Layer 2 of a small transformer language model trained on English Wikipedia (11 layers, counted from 0, width 64).
A neuron's activation on a vector x is SiLU(gate . x) times (in . x), where the dot is the dot product.

Input weights of the MLP neurons that the questions are about. A number n stands for (n - 500) times 0.00094.
n3 gate: 710 705 525 528 496 398 536 429 726 594 440 566 271 794 476 398 398 432 249 746 559 177 119 648 593 729 91 467 848 517 401 286 372 413 531 168 543 306 654 345 200 414 264 342 642 749 533 438 845 342 184 439 470 463 430 559 673 506 413 386 757 459 372 498
n11 gate: 693 447 617 349 546 432 506 482 343 423 512 617 713 301 512 537 417 303 721 424 273 689 394 473 402 394 634 364 570 481 323 396 605 640 467 356 675 470 779 260 347 575 614 282 571 432 396 500 738 500 515 479 562 458 457 384 444 600 644 588 355 487 554 211
n13 gate: 380 655 349 367 609 345 531 265 553 392 572 285 467 459 605 671 532 495 558 217 407 505 497 601 423 381 497 302 356 471 443 405 597 436 545 533 495 514 533 453 746 523 701 290 326 268 556 561 645 464 484 386 829 480 641 317 345 747 328 509 757 673 550 387
n36 gate: 518 448 335 545 473 621 525 478 445 388 568 585 595 320 424 416 734 242 266 292 479 713 655 321 336 336 353 447 601 669 295 560 628 571 56 388 687 696 729 575 469 560 664 486 214 479 701 451 696 567 354 591 682 461 485 794 736 289 501 509 388 392 806 571
n41 gate: 427 610 601 638 703 535 531 544 695 517 287 334 454 529 493 428 558 697 380 597 520 355 548 773 718 454 409 703 595 352 368 598 508 439 749 319 413 352 497 496 448 532 218 527 585 530 557 708 388 377 411 324 490 460 443 506 331 405 471 541 180 440 528 514
n52 gate: 495 669 355 349 557 496 331 419 632 603 594 557 686 687 493 634 175 558 496 580 604 523 425 465 663 693 218 524 504 405 454 424 349 700 608 370 519 414 154 533 526 546 521 317 612 442 626 503 484 429 466 460 425 452 576 556 484 475 574 544 404 634 459 392
n57 gate: 395 454 472 609 749 201 429 833 347 623 555 694 430 777 296 533 635 636 506 583 205 441 367 617 562 476 553 275 397 741 434 544 346 475 291 508 458 554 690 746 704 776 756 574 597 667 570 567 490 374 782 352 770 650 604 679 472 333 567 589 454 729 800 330
n59 gate: 547 376 353 486 313 531 556 296 343 343 945 736 475 503 435 387 669 647 749 488 732 580 543 662 497 518 819 395 581 581 330 488 593 495 547 363 453 507 378 448 516 560 567 548 404 557 515 774 342 338 535 370 578 452 447 568 454 535 222 250 311 563 407 652
n60 gate: 459 377 619 646 510 373 455 292 434 317 744 765 332 380 551 340 652 555 643 528 663 973 405 368 697 607 445 527 462 465 721 378 822 501 556 540 477 361 608 542 362 502 598 483 441 492 640 666 591 210 520 349 541 297 496 454 417 884 551 787 664 536 403 729
n64 gate: 491 590 498 626 601 429 609 498 564 503 449 653 521 480 337 686 614 546 166 466 319 790 491 540 404 451 679 697 559 697 746 507 534 516 580 465 669 648 465 302 507 614 335 290 670 366 572 756 390 592 484 387 506 384 572 376 506 474 697 763 374 578 386 626
n79 gate: 486 764 352 307 154 656 494 506 509 651 606 442 527 735 547 601 399 630 728 545 642 545 335 605 352 369 287 657 713 490 670 610 661 433 552 396 582 510 726 354 580 448 202 349 486 471 504 464 446 694 660 417 628 558 665 462 532 459 526 398 498 391 301 401
n84 gate: 568 387 407 501 869 501 642 576 338 588 192 401 609 227 343 511 516 400 627 361 452 729 599 581 608 569 279 291 402 777 393 389 399 432 475 642 408 399 487 619 716 527 360 646 540 319 430 541 619 470 351 339 579 471 735 418 470 335 372 449 512 517 680 593
n85 gate: 505 399 732 315 451 821 638 759 551 587 164 546 479 436 833 592 643 594 558 601 436 511 486 313 266 423 637 440 873 363 485 342 439 659 632 474 463 338 640 503 405 674 525 591 621 451 501 574 341 651 522 481 572 290 527 513 306 542 588 698 392 463 609 607
n93 gate: 477 624 596 489 705 495 438 584 499 360 641 586 580 559 793 578 479 638 280 717 548 559 463 588 351 238 131 732 429 741 763 791 247 534 698 876 381 581 610 323 611 585 457 466 474 677 367 556 403 501 550 282 213 620 477 594 284 304 507 485 191 467 206 488
n125 gate: 652 682 493 741 305 487 740 450 552 776 471 330 625 489 426 480 411 637 560 423 743 432 525 318 571 358 706 287 769 372 696 380 604 391 540 564 586 404 475 609 155 371 476 603 660 476 337 351 524 558 625 248 492 347 524 156 533 668 747 735 747 447 483 434
n126 gate: 210 500 608 494 445 515 689 482 726 268 519 667 386 700 464 617 691 530 431 398 512 654 442 498 674 378 524 540 285 416 505 390 269 324 687 384 417 628 51 353 851 499 481 270 215 306 526 320 693 601 539 444 403 327 608 330 601 393 632 710 485 391 548 547
n133 gate: 336 662 798 602 340 598 411 307 517 444 731 366 616 271 332 814 642 189 455 606 485 326 373 538 360 607 553 836 466 862 300 520 396 539 551 644 602 482 500 704 361 544 441 403 375 561 415 702 508 574 873 396 767 623 575 478 535 322 379 323 749 642 658 464
n144 gate: 567 391 530 558 326 707 841 223 607 808 479 459 421 649 836 575 437 281 634 466 613 509 433 600 528 580 432 279 610 433 607 594 457 586 164 540 387 271 723 509 534 648 549 396 445 216 499 580 321 535 652 726 487 207 641 219 396 551 281 611 607 138 342 473
n149 gate: 648 540 224 415 846 649 465 582 694 598 635 397 356 389 595 492 400 451 392 555 495 801 703 594 433 449 685 352 502 766 409 362 733 471 481 658 270 402 755 374 568 434 604 479 674 538 728 641 639 439 346 338 727 560 454 562 508 642 418 359 634 736 204 864
n150 gate: 289 532 520 447 505 560 598 501 521 440 586 352 540 480 137 594 455 785 508 636 432 475 685 365 319 277 637 452 681 653 210 261 422 531 346 397 522 390 496 675 458 629 337 364 243 254 344 627 631 389 302 507 414 580 352 726 225 619 654 209 248 309 517 393
n161 gate: 441 517 527 445 446 587 281 464 577 504 727 365 491 516 458 515 489 389 395 702 562 316 439 344 302 490 573 331 754 543 586 464 656 483 549 796 709 533 607 509 531 689 533 562 324 578 611 463 365 359 511 541 291 502 332 579 213 507 706 695 882 674 425 696
n162 gate: 557 519 654 391 449 520 232 380 446 463 167 327 635 575 161 534 671 604 516 469 556 422 444 558 407 349 221 496 643 417 443 694 367 197 508 415 524 400 458 436 437 699 441 516 621 505 201 745 433 675 367 416 488 468 531 614 499 403 501 206 508 317 449 471
n165 gate: 626 757 662 521 371 654 443 492 492 519 530 308 572 391 581 569 591 619 277 175 543 674 369 541 269 253 624 563 625 506 420 626 458 716 436 647 642 705 688 448 453 541 175 228 637 473 420 654 640 560 263 212 403 506 707 370 411 436 520 599 350 490 558 706
n171 gate: 390 360 727 536 788 503 451 566 648 269 652 442 545 303 386 363 540 559 454 325 548 600 770 622 632 506 770 645 716 736 594 761 391 307 414 680 619 422 475 526 487 844 441 463 652 503 513 453 407 653 438 407 560 147 568 370 499 345 537 657 428 635 606 764
n172 gate: 383 490 662 400 610 392 530 309 517 413 635 331 549 311 524 505 469 348 537 659 898 617 839 473 701 349 486 690 649 503 555 748 442 431 600 334 727 405 564 394 748 757 592 416 775 518 628 353 592 498 478 498 230 376 677 663 443 731 264 505 523 274 561 647
n180 gate: 510 689 750 555 474 478 536 349 634 567 493 506 378 283 544 476 525 530 588 590 609 599 236 479 388 386 536 556 565 315 610 627 478 537 791 302 521 478 621 463 507 708 377 299 672 490 358 459 561 590 635 724 623 717 500 204 498 359 471 358 512 573 198 581
n3 in: 763 415 406 396 569 225 265 196 352 176 672 361 250 538 531 476 147 161 237 466 611 437 159 547 511 527 632 717 492 860 584 539 811 422 789 232 470 461 644 632 504 346 602 798 369 804 387 608 564 365 393 454 340 591 576 504 584 545 633 498 631 471 497 529
n11 in: 608 659 637 480 558 414 666 576 563 492 575 620 446 559 399 492 387 542 523 596 259 762 209 455 391 456 670 510 513 473 721 203 556 599 573 498 551 497 591 459 382 501 610 405 229 567 626 462 660 422 265 577 420 412 230 657 322 606 690 719 503 413 595 346
n13 in: 303 568 552 392 508 459 328 529 373 705 387 435 479 453 353 373 290 296 432 480 599 427 782 702 393 354 450 412 547 327 344 330 654 353 523 384 628 351 682 434 212 584 459 636 360 621 654 542 247 570 804 578 587 624 389 618 555 526 661 507 436 614 430 333
n36 in: 251 600 448 478 163 635 571 757 687 331 391 349 468 385 556 612 746 467 319 384 234 546 433 375 386 246 540 495 685 653 668 531 568 504 351 286 842 578 810 396 278 530 436 519 442 329 427 440 518 412 521 478 594 397 309 541 483 565 640 600 308 601 763 581
n41 in: 274 354 501 515 386 498 567 485 324 426 640 507 251 304 382 595 374 319 431 705 529 362 458 545 481 397 538 539 521 452 513 466 368 471 378 349 325 564 559 529 406 494 672 349 448 498 448 449 711 780 517 424 561 461 497 114 698 657 336 319 434 407 567 537
n52 in: 590 588 383 475 563 450 626 703 605 769 254 429 493 355 275 552 358 578 323 629 412 467 408 738 626 564 528 515 705 520 537 512 319 447 732 473 586 505 645 520 294 555 415 521 426 545 597 507 364 630 633 449 541 586 547 438 846 474 483 496 537 611 590 489
n57 in: 130 445 534 448 587 495 481 468 358 354 487 502 302 540 534 685 567 501 726 552 517 277 271 910 673 355 804 395 558 456 250 529 607 478 403 570 508 527 665 666 655 536 467 245 653 539 342 595 684 417 411 706 797 660 628 488 520 348 239 638 242 397 581 465
n59 in: 261 466 563 352 622 567 307 540 447 251 286 533 374 627 524 480 420 709 742 594 463 784 556 611 397 632 671 396 442 420 700 586 353 579 391 681 492 578 355 337 754 339 508 631 673 379 301 646 299 651 516 200 492 580 451 388 483 538 363 683 235 467 508 648
n60 in: 590 719 579 496 646 546 370 446 743 349 387 787 434 508 695 476 665 418 823 243 539 386 458 740 459 621 410 425 546 364 518 543 404 303 549 127 791 321 373 298 387 598 579 424 573 462 620 450 784 256 421 642 633 465 619 465 420 631 731 578 543 487 506 533
n64 in: 472 558 367 585 660 414 391 685 427 630 521 621 655 650 610 611 511 571 371 410 377 414 396 312 352 569 741 817 496 795 652 437 617 625 599 417 596 678 602 357 220 420 408 397 505 616 434 554 696 436 552 471 735 508 504 323 304 459 545 579 658 528 426 352
n79 in: 565 619 565 395 296 590 289 274 514 485 568 416 528 572 851 570 551 683 465 798 715 574 381 679 509 552 408 577 593 512 567 464 305 618 551 525 422 559 673 603 496 683 403 419 595 521 636 834 398 699 746 771 469 389 428 530 552 436 481 386 460 346 468 442
n84 in: 388 501 533 376 394 532 447 670 505 543 501 52 235 561 422 526 343 636 235 535 376 548 538 547 373 478 515 541 650 414 673 522 507 451 427 503 566 530 471 461 453 434 507 506 289 465 241 563 416 285 455 599 562 628 504 531 719 565 776 363 569 629 509 524
n85 in: 558 404 369 304 586 526 833 717 589 690 364 568 289 590 606 480 630 333 305 527 581 320 506 751 488 449 572 508 568 390 212 368 400 698 449 342 548 193 556 659 324 321 662 389 492 524 548 453 531 473 486 604 318 396 698 629 498 481 660 476 316 360 498 361
n93 in: 575 477 602 390 239 467 340 742 515 550 491 662 626 581 597 638 544 675 253 771 634 514 506 642 446 772 462 784 403 756 519 798 251 534 456 637 372 699 731 516 546 637 612 359 695 743 355 485 324 658 525 403 311 634 640 705 593 399 287 640 434 509 423 315
n125 in: 705 506 481 545 458 627 369 221 542 634 728 582 514 391 308 359 345 418 558 439 636 630 606 402 596 587 435 283 492 562 592 595 376 343 559 472 383 578 729 439 565 153 482 468 581 658 471 562 614 549 659 380 376 221 295 579 442 467 754 644 765 549 173 424
n126 in: 691 624 554 433 538 797 500 520 437 459 574 441 382 633 482 476 459 303 464 702 185 517 598 582 447 550 556 331 659 459 420 550 498 381 390 421 422 376 719 768 482 629 519 685 354 870 461 659 467 489 230 245 330 654 398 534 372 428 661 424 647 500 558 633
n133 in: 378 665 657 809 254 527 685 560 462 533 504 455 143 453 221 528 757 333 272 532 363 445 415 390 533 727 567 468 146 622 431 584 434 562 363 535 358 640 409 648 67 418 681 434 225 443 573 555 469 645 519 793 555 841 579 614 454 379 569 601 697 612 552 359
n144 in: 335 558 599 446 316 652 690 425 651 594 257 631 599 758 788 472 396 349 496 373 481 293 600 535 592 347 468 385 328 476 586 580 516 583 712 273 526 419 630 188 414 231 582 483 742 257 717 168 400 584 612 348 318 557 800 337 387 517 429 313 421 293 599 383
n149 in: 531 443 459 611 617 469 462 749 470 533 555 816 391 441 654 644 628 646 392 360 318 415 256 565 476 557 495 691 230 261 606 398 292 329 689 761 585 597 680 564 498 692 490 577 491 509 346 559 631 303 457 510 449 473 711 673 509 232 573 487 279 523 635 342
n150 in: 519 524 526 380 499 678 468 376 402 294 722 304 670 567 587 519 698 531 639 518 527 583 556 360 345 513 456 539 479 627 376 215 350 348 506 547 839 419 452 636 304 638 508 355 168 340 740 664 401 230 548 358 485 691 272 501 300 634 525 425 459 272 603 466
n161 in: 772 476 524 569 540 474 477 329 614 505 685 213 321 419 594 515 437 406 349 495 438 439 578 425 600 520 759 342 621 769 470 739 723 445 450 484 554 319 596 426 410 510 438 513 545 499 548 615 441 618 585 392 337 554 191 598 87 600 404 668 591 527 421 786
n162 in: 486 511 414 180 202 680 491 399 241 617 367 651 672 393 440 351 618 370 580 523 435 613 378 440 514 670 299 351 709 603 642 397 570 557 290 531 619 607 472 317 573 450 640 519 581 630 495 643 590 122 237 466 610 395 338 471 327 596 709 468 682 495 534 485
n165 in: 464 731 403 678 433 608 660 542 592 662 547 367 552 431 579 477 444 651 232 317 451 347 350 485 400 334 596 553 599 364 385 468 518 687 375 517 546 678 669 381 440 376 422 414 679 437 331 527 659 254 291 301 674 555 594 301 358 550 449 741 692 515 874 504
n171 in: 497 413 400 647 659 424 397 376 817 459 729 726 369 302 561 32 359 494 654 418 559 425 322 667 661 672 761 627 400 460 564 442 592 297 198 574 679 339 334 688 692 328 314 598 340 673 515 223 538 444 255 488 530 394 666 376 375 424 373 824 484 632 600 517
n172 in: 437 648 531 551 342 554 336 444 582 199 382 526 369 509 332 703 670 500 273 399 567 308 538 524 546 341 541 458 394 705 413 672 616 337 419 416 301 877 382 518 456 508 522 513 560 676 576 512 255 441 697 496 964 496 471 456 637 214 527 134 452 545 557 428
n180 in: 273 674 592 662 385 490 657 363 463 599 563 461 441 474 672 366 417 513 350 668 543 451 461 591 507 391 637 500 534 373 673 576 401 608 592 551 420 436 407 393 471 792 436 517 462 696 510 529 456 442 673 707 593 600 589 264 615 404 484 600 550 375 703 682

Each question shows a token from some text and the vector x that enters the MLP there. A number n stands for (n - 500) times 0.0027.

"P": 339 610 376 594 594 382 543 622 508 583 673 552 648 347 243 666 626 324 292 530 462 540 347 436 465 549 550 620 406 665 641 318 489 654 398 460 301 659 553 549 567 442 585 525 517 485 385 617 360 515 419 496 587 585 733 422 267 495 458 372 616 467 498 500
Which neuron lights up most? n133

"their ": 540 413 403 545 392 540 549 288 550 517 420 430 559 634 474 124 253 496 598 577 327 451 531 368 539 447 574 488 543 428 522 370 578 523 644 527 571 539 396 619 478 390 520 503 404 456 414 383 542 362 309 703 495 491 484 637 383 637 496 749 535 572 461 455
Which neuron fires most, and how strongly? n93, at about 0.19

"198": 452 379 346 530 440 346 384 608 598 739 390 374 557 409 470 549 376 419 548 357 557 586 647 374 619 459 557 724 573 621 566 218 603 468 469 578 631 475 477 411 466 522 478 546 599 435 416 566 342 420 575 632 343 654 667 621 609 472 164 480 551 555 554 192
Which neuron fires most, and how strongly? n126, at about 0.2

"==": 682 481 394 502 350 713 520 372 482 512 200 282 468 816 489 445 692 563 731 391 452 387 298 596 557 457 459 351 419 556 610 551 645 592 362 579 379 487 491 413 693 645 302 568 559 477 357 609 825 320 546 580 359 562 342 563 430 385 471 347 490 555 453 368
Which neuron lights up most? n162

"\n": 560 358 309 328 469 434 433 613 421 571 641 448 534 480 614 474 462 670 526 637 489 449 315 497 610 504 457 470 724 542 546 442 252 288 400 585 645 575 535 643 599 624 528 402 316 493 388 392 448 543 704 544 553 505 509 450 653 466 402 501 523 537 435 465
Which neuron lights up most? n79

" ": 362 495 570 446 500 467 441 550 500 328 401 584 402 512 738 271 619 560 502 357 511 318 320 485 747 434 450 507 442 332 606 418 612 315 361 369 569 425 465 309 377 605 754 708 659 465 427 525 480 381 396 455 619 495 394 368 348 730 380 559 676 622 575 555
Which neuron lights up most? n60

"described ": 543 438 252 601 714 413 409 337 415 434 584 478 400 557 377 381 410 449 565 372 347 349 402 424 569 474 532 399 776 391 464 349 338 583 721 325 454 308 539 566 522 356 460 592 339 630 764 692 411 462 527 473 582 554 552 475 586 391 556 492 654 583 488 426
Which neuron lights up most? n3

"7": 476 444 409 436 495 473 465 347 436 357 330 502 496 492 457 854 407 345 452 465 546 258 533 375 639 676 585 366 522 308 439 429 686 430 537 561 576 316 505 456 435 441 530 594 573 568 242 555 342 467 584 570 594 552 730 588 502 553 652 527 494 614 532 340
Which neuron lights up most? n13

",": 377 526 430 465 554 482 462 440 492 605 613 398 370 251 528 566 367 493 408 457 315 370 739 420 573 606 371 872 376 505 718 538 611 268 394 392 364 465 745 394 522 467 513 369 453 540 532 170 859 497 485 538 543 531 428 505 415 417 723 667 700 593 615 512
Which neuron fires most, and how strongly? n59, at about 0.24

"st": 298 662 388 483 603 465 624 386 523 560 306 552 673 603 652 621 538 358 602 508 590 527 553 516 411 675 558 337 482 444 655 599 634 526 367 309 479 322 455 459 427 273 540 492 316 402 396 439 447 427 507 361 537 467 414 548 473 367 499 302 621 429 428 359
Which neuron fires most, and how strongly? n144, at about 0.39

"ath": 521 687 376 639 423 337 300 697 395 583 518 403 531 437 405 471 504 522 581 509 492 610 370 528 503 664 383 467 405 544 611 493 606 703 527 453 680 561 419 676 461 462 532 410 624 391 435 276 510 521 616 459 456 550 706 587 359 598 576 526 555 371 495 445
The two highest activations, in order: n126, n41

"iss": 463 697 453 572 403 464 251 339 409 550 408 572 444 501 561 617 658 419 460 572 439 326 514 588 400 430 551 304 466 468 557 444 568 618 423 456 645 419 297 504 455 536 465 516 360 471 522 316 457 525 668 542 587 616 485 571 460 624 426 265 433 483 270 366
Which neuron fires most, and how strongly? n13, at about 0.12

"t": 369 698 366 414 513 586 371 711 509 451 395 477 561 394 571 521 536 423 546 548 600 420 571 359 374 512 538 477 426 634 619 491 743 409 445 599 510 537 623 465 569 415 562 430 231 484 403 384 497 436 546 332 681 563 315 451 463 391 565 593 555 574 462 394
The two highest activations, in order: n36, n13

"by": 612 577 253 551 674 490 437 519 459 721 598 569 312 473 791 423 517 578 563 243 463 586 622 605 291 354 403 445 499 466 517 406 632 464 547 666 512 534 498 463 438 521 584 583 647 417 470 716 547 290 578 448 401 556 658 458 493 233 443 493 560 633 425 479
Which neuron fires most, and how strongly? n149, at about 0.61

".": 646 458 330 447 346 545 146 417 361 716 423 588 468 440 367 678 729 575 582 447 394 364 617 573 635 583 441 819 479 490 653 562 437 436 406 459 520 279 526 514 401 467 383 587 287 567 448 367 571 517 351 576 373 541 628 377 488 457 657 549 535 639 659 550
The two highest activations, in order: n162, n59

"resul": 524 525 285 280 104 591 612 801 466 623 413 701 391 519 615 587 175 541 431 446 463 239 350 437 405 534 776 452 391 544 606 441 574 486 434 523 747 558 608 565 394 586 525 619 560 525 547 649 444 358 492 535 383 454 721 497 542 598 653 283 464 444 361 549
The two highest activations, in order: n85, n144

"Go": 496 631 366 691 437 635 495 531 430 533 259 782 569 692 391 447 471 485 574 451 501 287 495 498 591 654 309 545 434 473 435 442 369 559 314 360 323 398 835 531 297 685 402 474 482 572 695 351 370 538 551 664 466 486 366 493 474 522 469 490 641 541 608 253
Which neuron lights up most? n144

"9": 527 437 370 511 472 494 524 418 406 489 388 540 436 524 555 862 351 352 525 421 538 286 600 392 675 569 581 405 494 359 458 452 738 396 420 638 499 399 494 468 450 498 574 552 511 615 297 488 298 514 576 545 502 529 748 487 466 510 570 599 415 633 532 369
The two highest activations, in order: n150, n144

"197": 423 375 358 460 500 368 391 621 589 736 397 333 552 422 437 551 329 385 559 327 510 636 627 371 580 448 555 762 527 588 547 248 635 470 530 486 636 444 525 430 434 536 386 489 599 420 412 571 353 416 578 627 403 683 611 626 620 382 245 491 583 543 547 207
Which neuron fires most, and how strongly? n126, at about 0.16

"B": 194 633 433 461 642 515 517 597 514 600 406 529 543 530 432 614 430 422 714 580 498 668 176 540 423 589 469 575 443 678 409 294 542 687 561 400 449 612 529 432 500 416 550 416 282 513 385 453 392 595 340 406 531 675 472 619 336 595 568 454 490 405 582 470
The three highest activations, in order: n11, n150, n125

"s ": 640 339 377 537 378 558 439 460 484 517 575 577 631 529 531 215 352 441 635 600 343 483 554 398 623 600 626 542 573 402 522 399 518 505 660 520 554 579 419 440 538 391 552 483 499 470 476 381 623 423 329 576 644 472 557 575 328 657 398 550 515 618 493 376
Which neuron fires most, and how strongly? n11, at about 0.11

"election ": 441 288 348 592 392 442 584 676 507 524 485 592 507 405 477 310 281 558 454 429 465 471 517 551 477 595 556 419 414 471 530 435 380 414 304 424 559 547 524 510 449 390 636 727 422 507 555 660 446 460 557 507 456 557 414 428 572 491 434 572 459 497 600 486
Which neuron lights up most? n79

"ue ": 451 351 317 498 497 482 441 490 486 565 678 433 483 453 375 135 499 386 514 436 548 537 540 520 569 455 516 425 448 447 443 495 498 551 507 481 498 443 552 567 514 361 437 620 457 518 595 494 554 482 582 525 559 494 447 488 653 664 587 618 630 569 612 602
The two highest activations, in order: n93, n125

"Elec": 603 636 505 577 295 641 521 637 609 648 473 711 370 382 587 535 421 590 413 375 551 523 287 652 343 475 646 455 537 419 488 390 485 687 397 398 453 378 763 455 395 496 697 705 692 474 663 526 605 431 526 371 481 614 703 570 471 696 551 537 753 514 457 315
The three highest activations, in order: n85, n165, n144

"ever ": 557 333 315 568 700 523 578 699 462 392 447 374 528 549 349 293 424 505 443 451 452 607 493 322 529 646 432 543 577 489 469 327 464 551 542 631 421 489 427 435 535 333 586 563 560 523 603 535 713 437 405 434 467 424 598 579 467 584 239 526 749 599 420 538
The three highest activations, in order: n79, n180, n144

"| ": 489 344 455 484 503 469 444 414 552 629 488 509 454 529 537 116 462 461 563 652 457 328 515 501 381 543 497 502 583 593 660 474 552 493 429 367 495 531 583 458 572 604 466 557 563 574 318 531 589 496 578 547 445 526 661 495 572 415 548 350 413 581 492 466
Which neuron lights up most? n3

"F": 294 653 359 567 349 618 427 455 507 463 473 665 553 447 450 636 507 561 375 497 466 430 345 354 463 600 661 592 362 575 506 486 578 556 597 458 600 608 802 519 337 623 525 249 308 424 268 646 428 538 453 387 580 436 643 665 427 600 630 421 532 500 475 484
The three highest activations, in order: n133, n64, n165

"Martin ": 485 405 453 529 470 640 441 714 484 351 454 418 466 445 330 128 465 339 538 404 401 341 565 359 492 592 554 547 447 610 461 469 403 623 341 446 569 459 674 506 399 593 584 500 458 469 518 470 477 335 487 726 517 653 439 496 511 467 429 321 403 386 624 496
The three highest activations, in order: n36, n150, n125

"(": 458 272 380 659 568 502 344 439 526 533 491 462 491 362 593 405 593 439 350 547 557 304 434 533 492 533 565 689 369 347 512 267 469 503 562 392 414 570 498 511 587 449 424 360 467 385 517 509 523 452 533 468 460 445 392 483 475 527 514 461 419 587 465 476
Which neuron lights up most? n41

"of ": 658 382 328 501 439 460 449 233 561 482 731 564 527 508 644 213 481 461 464 461 530 410 475 629 636 631 515 590 726 360 455 463 683 666 561 487 559 472 665 437 600 539 484 634 389 442 361 533 625 515 388 514 326 527 507 575 464 479 395 654 474 504 594 517
Which neuron lights up most? n3

"199": 431 378 358 500 459 329 421 584 625 716 367 352 570 409 442 579 376 410 515 368 550 626 631 442 601 435 514 704 555 597 582 227 600 472 517 531 692 529 449 389 447 469 468 588 592 505 344 585 343 353 569 616 339 680 599 637 634 459 269 384 546 539 539 214
Which neuron fires most, and how strongly? n126, at about 0.16

"May": 665 688 393 498 317 409 506 460 390 541 457 475 351 427 500 479 434 471 609 502 597 402 648 607 378 224 371 398 486 469 496 403 415 730 541 405 528 446 599 438 524 292 645 475 314 533 569 635 514 595 644 618 479 643 452 498 543 583 516 440 434 515 481 416
The three highest activations, in order: n171, n13, n79

"ti": 587 660 298 452 461 478 583 638 398 640 426 542 522 292 644 625 732 422 444 518 563 728 462 512 461 481 622 412 564 310 545 585 454 591 407 422 448 432 520 496 499 317 406 587 583 554 621 367 551 288 414 489 433 463 516 444 670 406 627 566 608 298 475 423
Which neuron lights up most? n85

"anc": 577 667 404 360 429 365 605 626 412 486 357 534 469 540 483 628 603 523 501 559 498 436 330 506 471 396 382 482 334 649 508 452 621 634 457 376 410 598 535 696 533 505 475 745 401 354 460 338 592 270 699 501 680 566 448 524 439 680 402 521 493 363 547 492
Which neuron lights up most? n171

"6": 582 451 364 415 618 532 475 474 358 448 563 430 478 612 236 604 572 464 393 528 358 667 490 642 555 659 504 364 335 567 324 433 596 390 454 750 536 360 478 645 550 380 572 613 372 544 280 799 368 527 634 375 542 615 637 667 555 223 481 475 590 740 676 343
The three highest activations, in order: n133, n57, n84

"8": 484 445 343 467 560 514 472 573 359 474 569 362 478 596 277 678 444 452 419 513 362 551 461 627 557 604 564 478 387 564 343 465 650 457 416 820 492 284 396 633 576 387 625 567 330 593 312 726 355 511 628 412 515 609 736 609 511 280 488 534 560 744 618 312
Which neuron lights up most? n133

"develop": 478 637 341 488 552 472 575 569 380 363 292 396 353 347 566 710 407 465 594 582 403 428 337 570 354 444 465 376 522 450 561 409 561 624 601 338 527 424 744 516 498 308 553 672 381 467 596 402 529 464 714 561 413 544 358 481 482 620 617 289 497 591 350 417
Which neuron lights up most? n171

"por": 628 662 401 307 404 521 470 294 500 846 572 541 374 411 735 533 559 613 583 509 620 586 450 615 297 460 762 343 564 432 463 448 553 603 432 575 610 512 551 586 428 389 454 540 484 485 549 472 493 423 573 486 383 693 541 503 578 482 558 277 617 326 358 475
Which neuron lights up most? n79

"4": 637 415 360 447 506 489 526 441 456 367 463 454 480 574 437 844 484 468 483 376 520 271 513 287 652 612 572 347 410 306 433 477 728 468 466 489 557 442 542 492 490 380 498 568 490 597 282 500 401 546 651 398 528 502 737 601 463 486 504 588 442 569 590 351
Which neuron lights up most? n180

"fi": 464 593 398 404 438 412 456 521 460 740 384 432 497 402 806 551 611 356 660 656 448 678 544 358 370 395 613 634 527 195 360 546 743 486 653 312 607 349 684 571 388 524 643 339 348 588 627 343 555 398 361 612 459 489 419 482 611 389 553 495 457 593 518 263
Which neuron fires most, and how strongly? n11, at about 0.39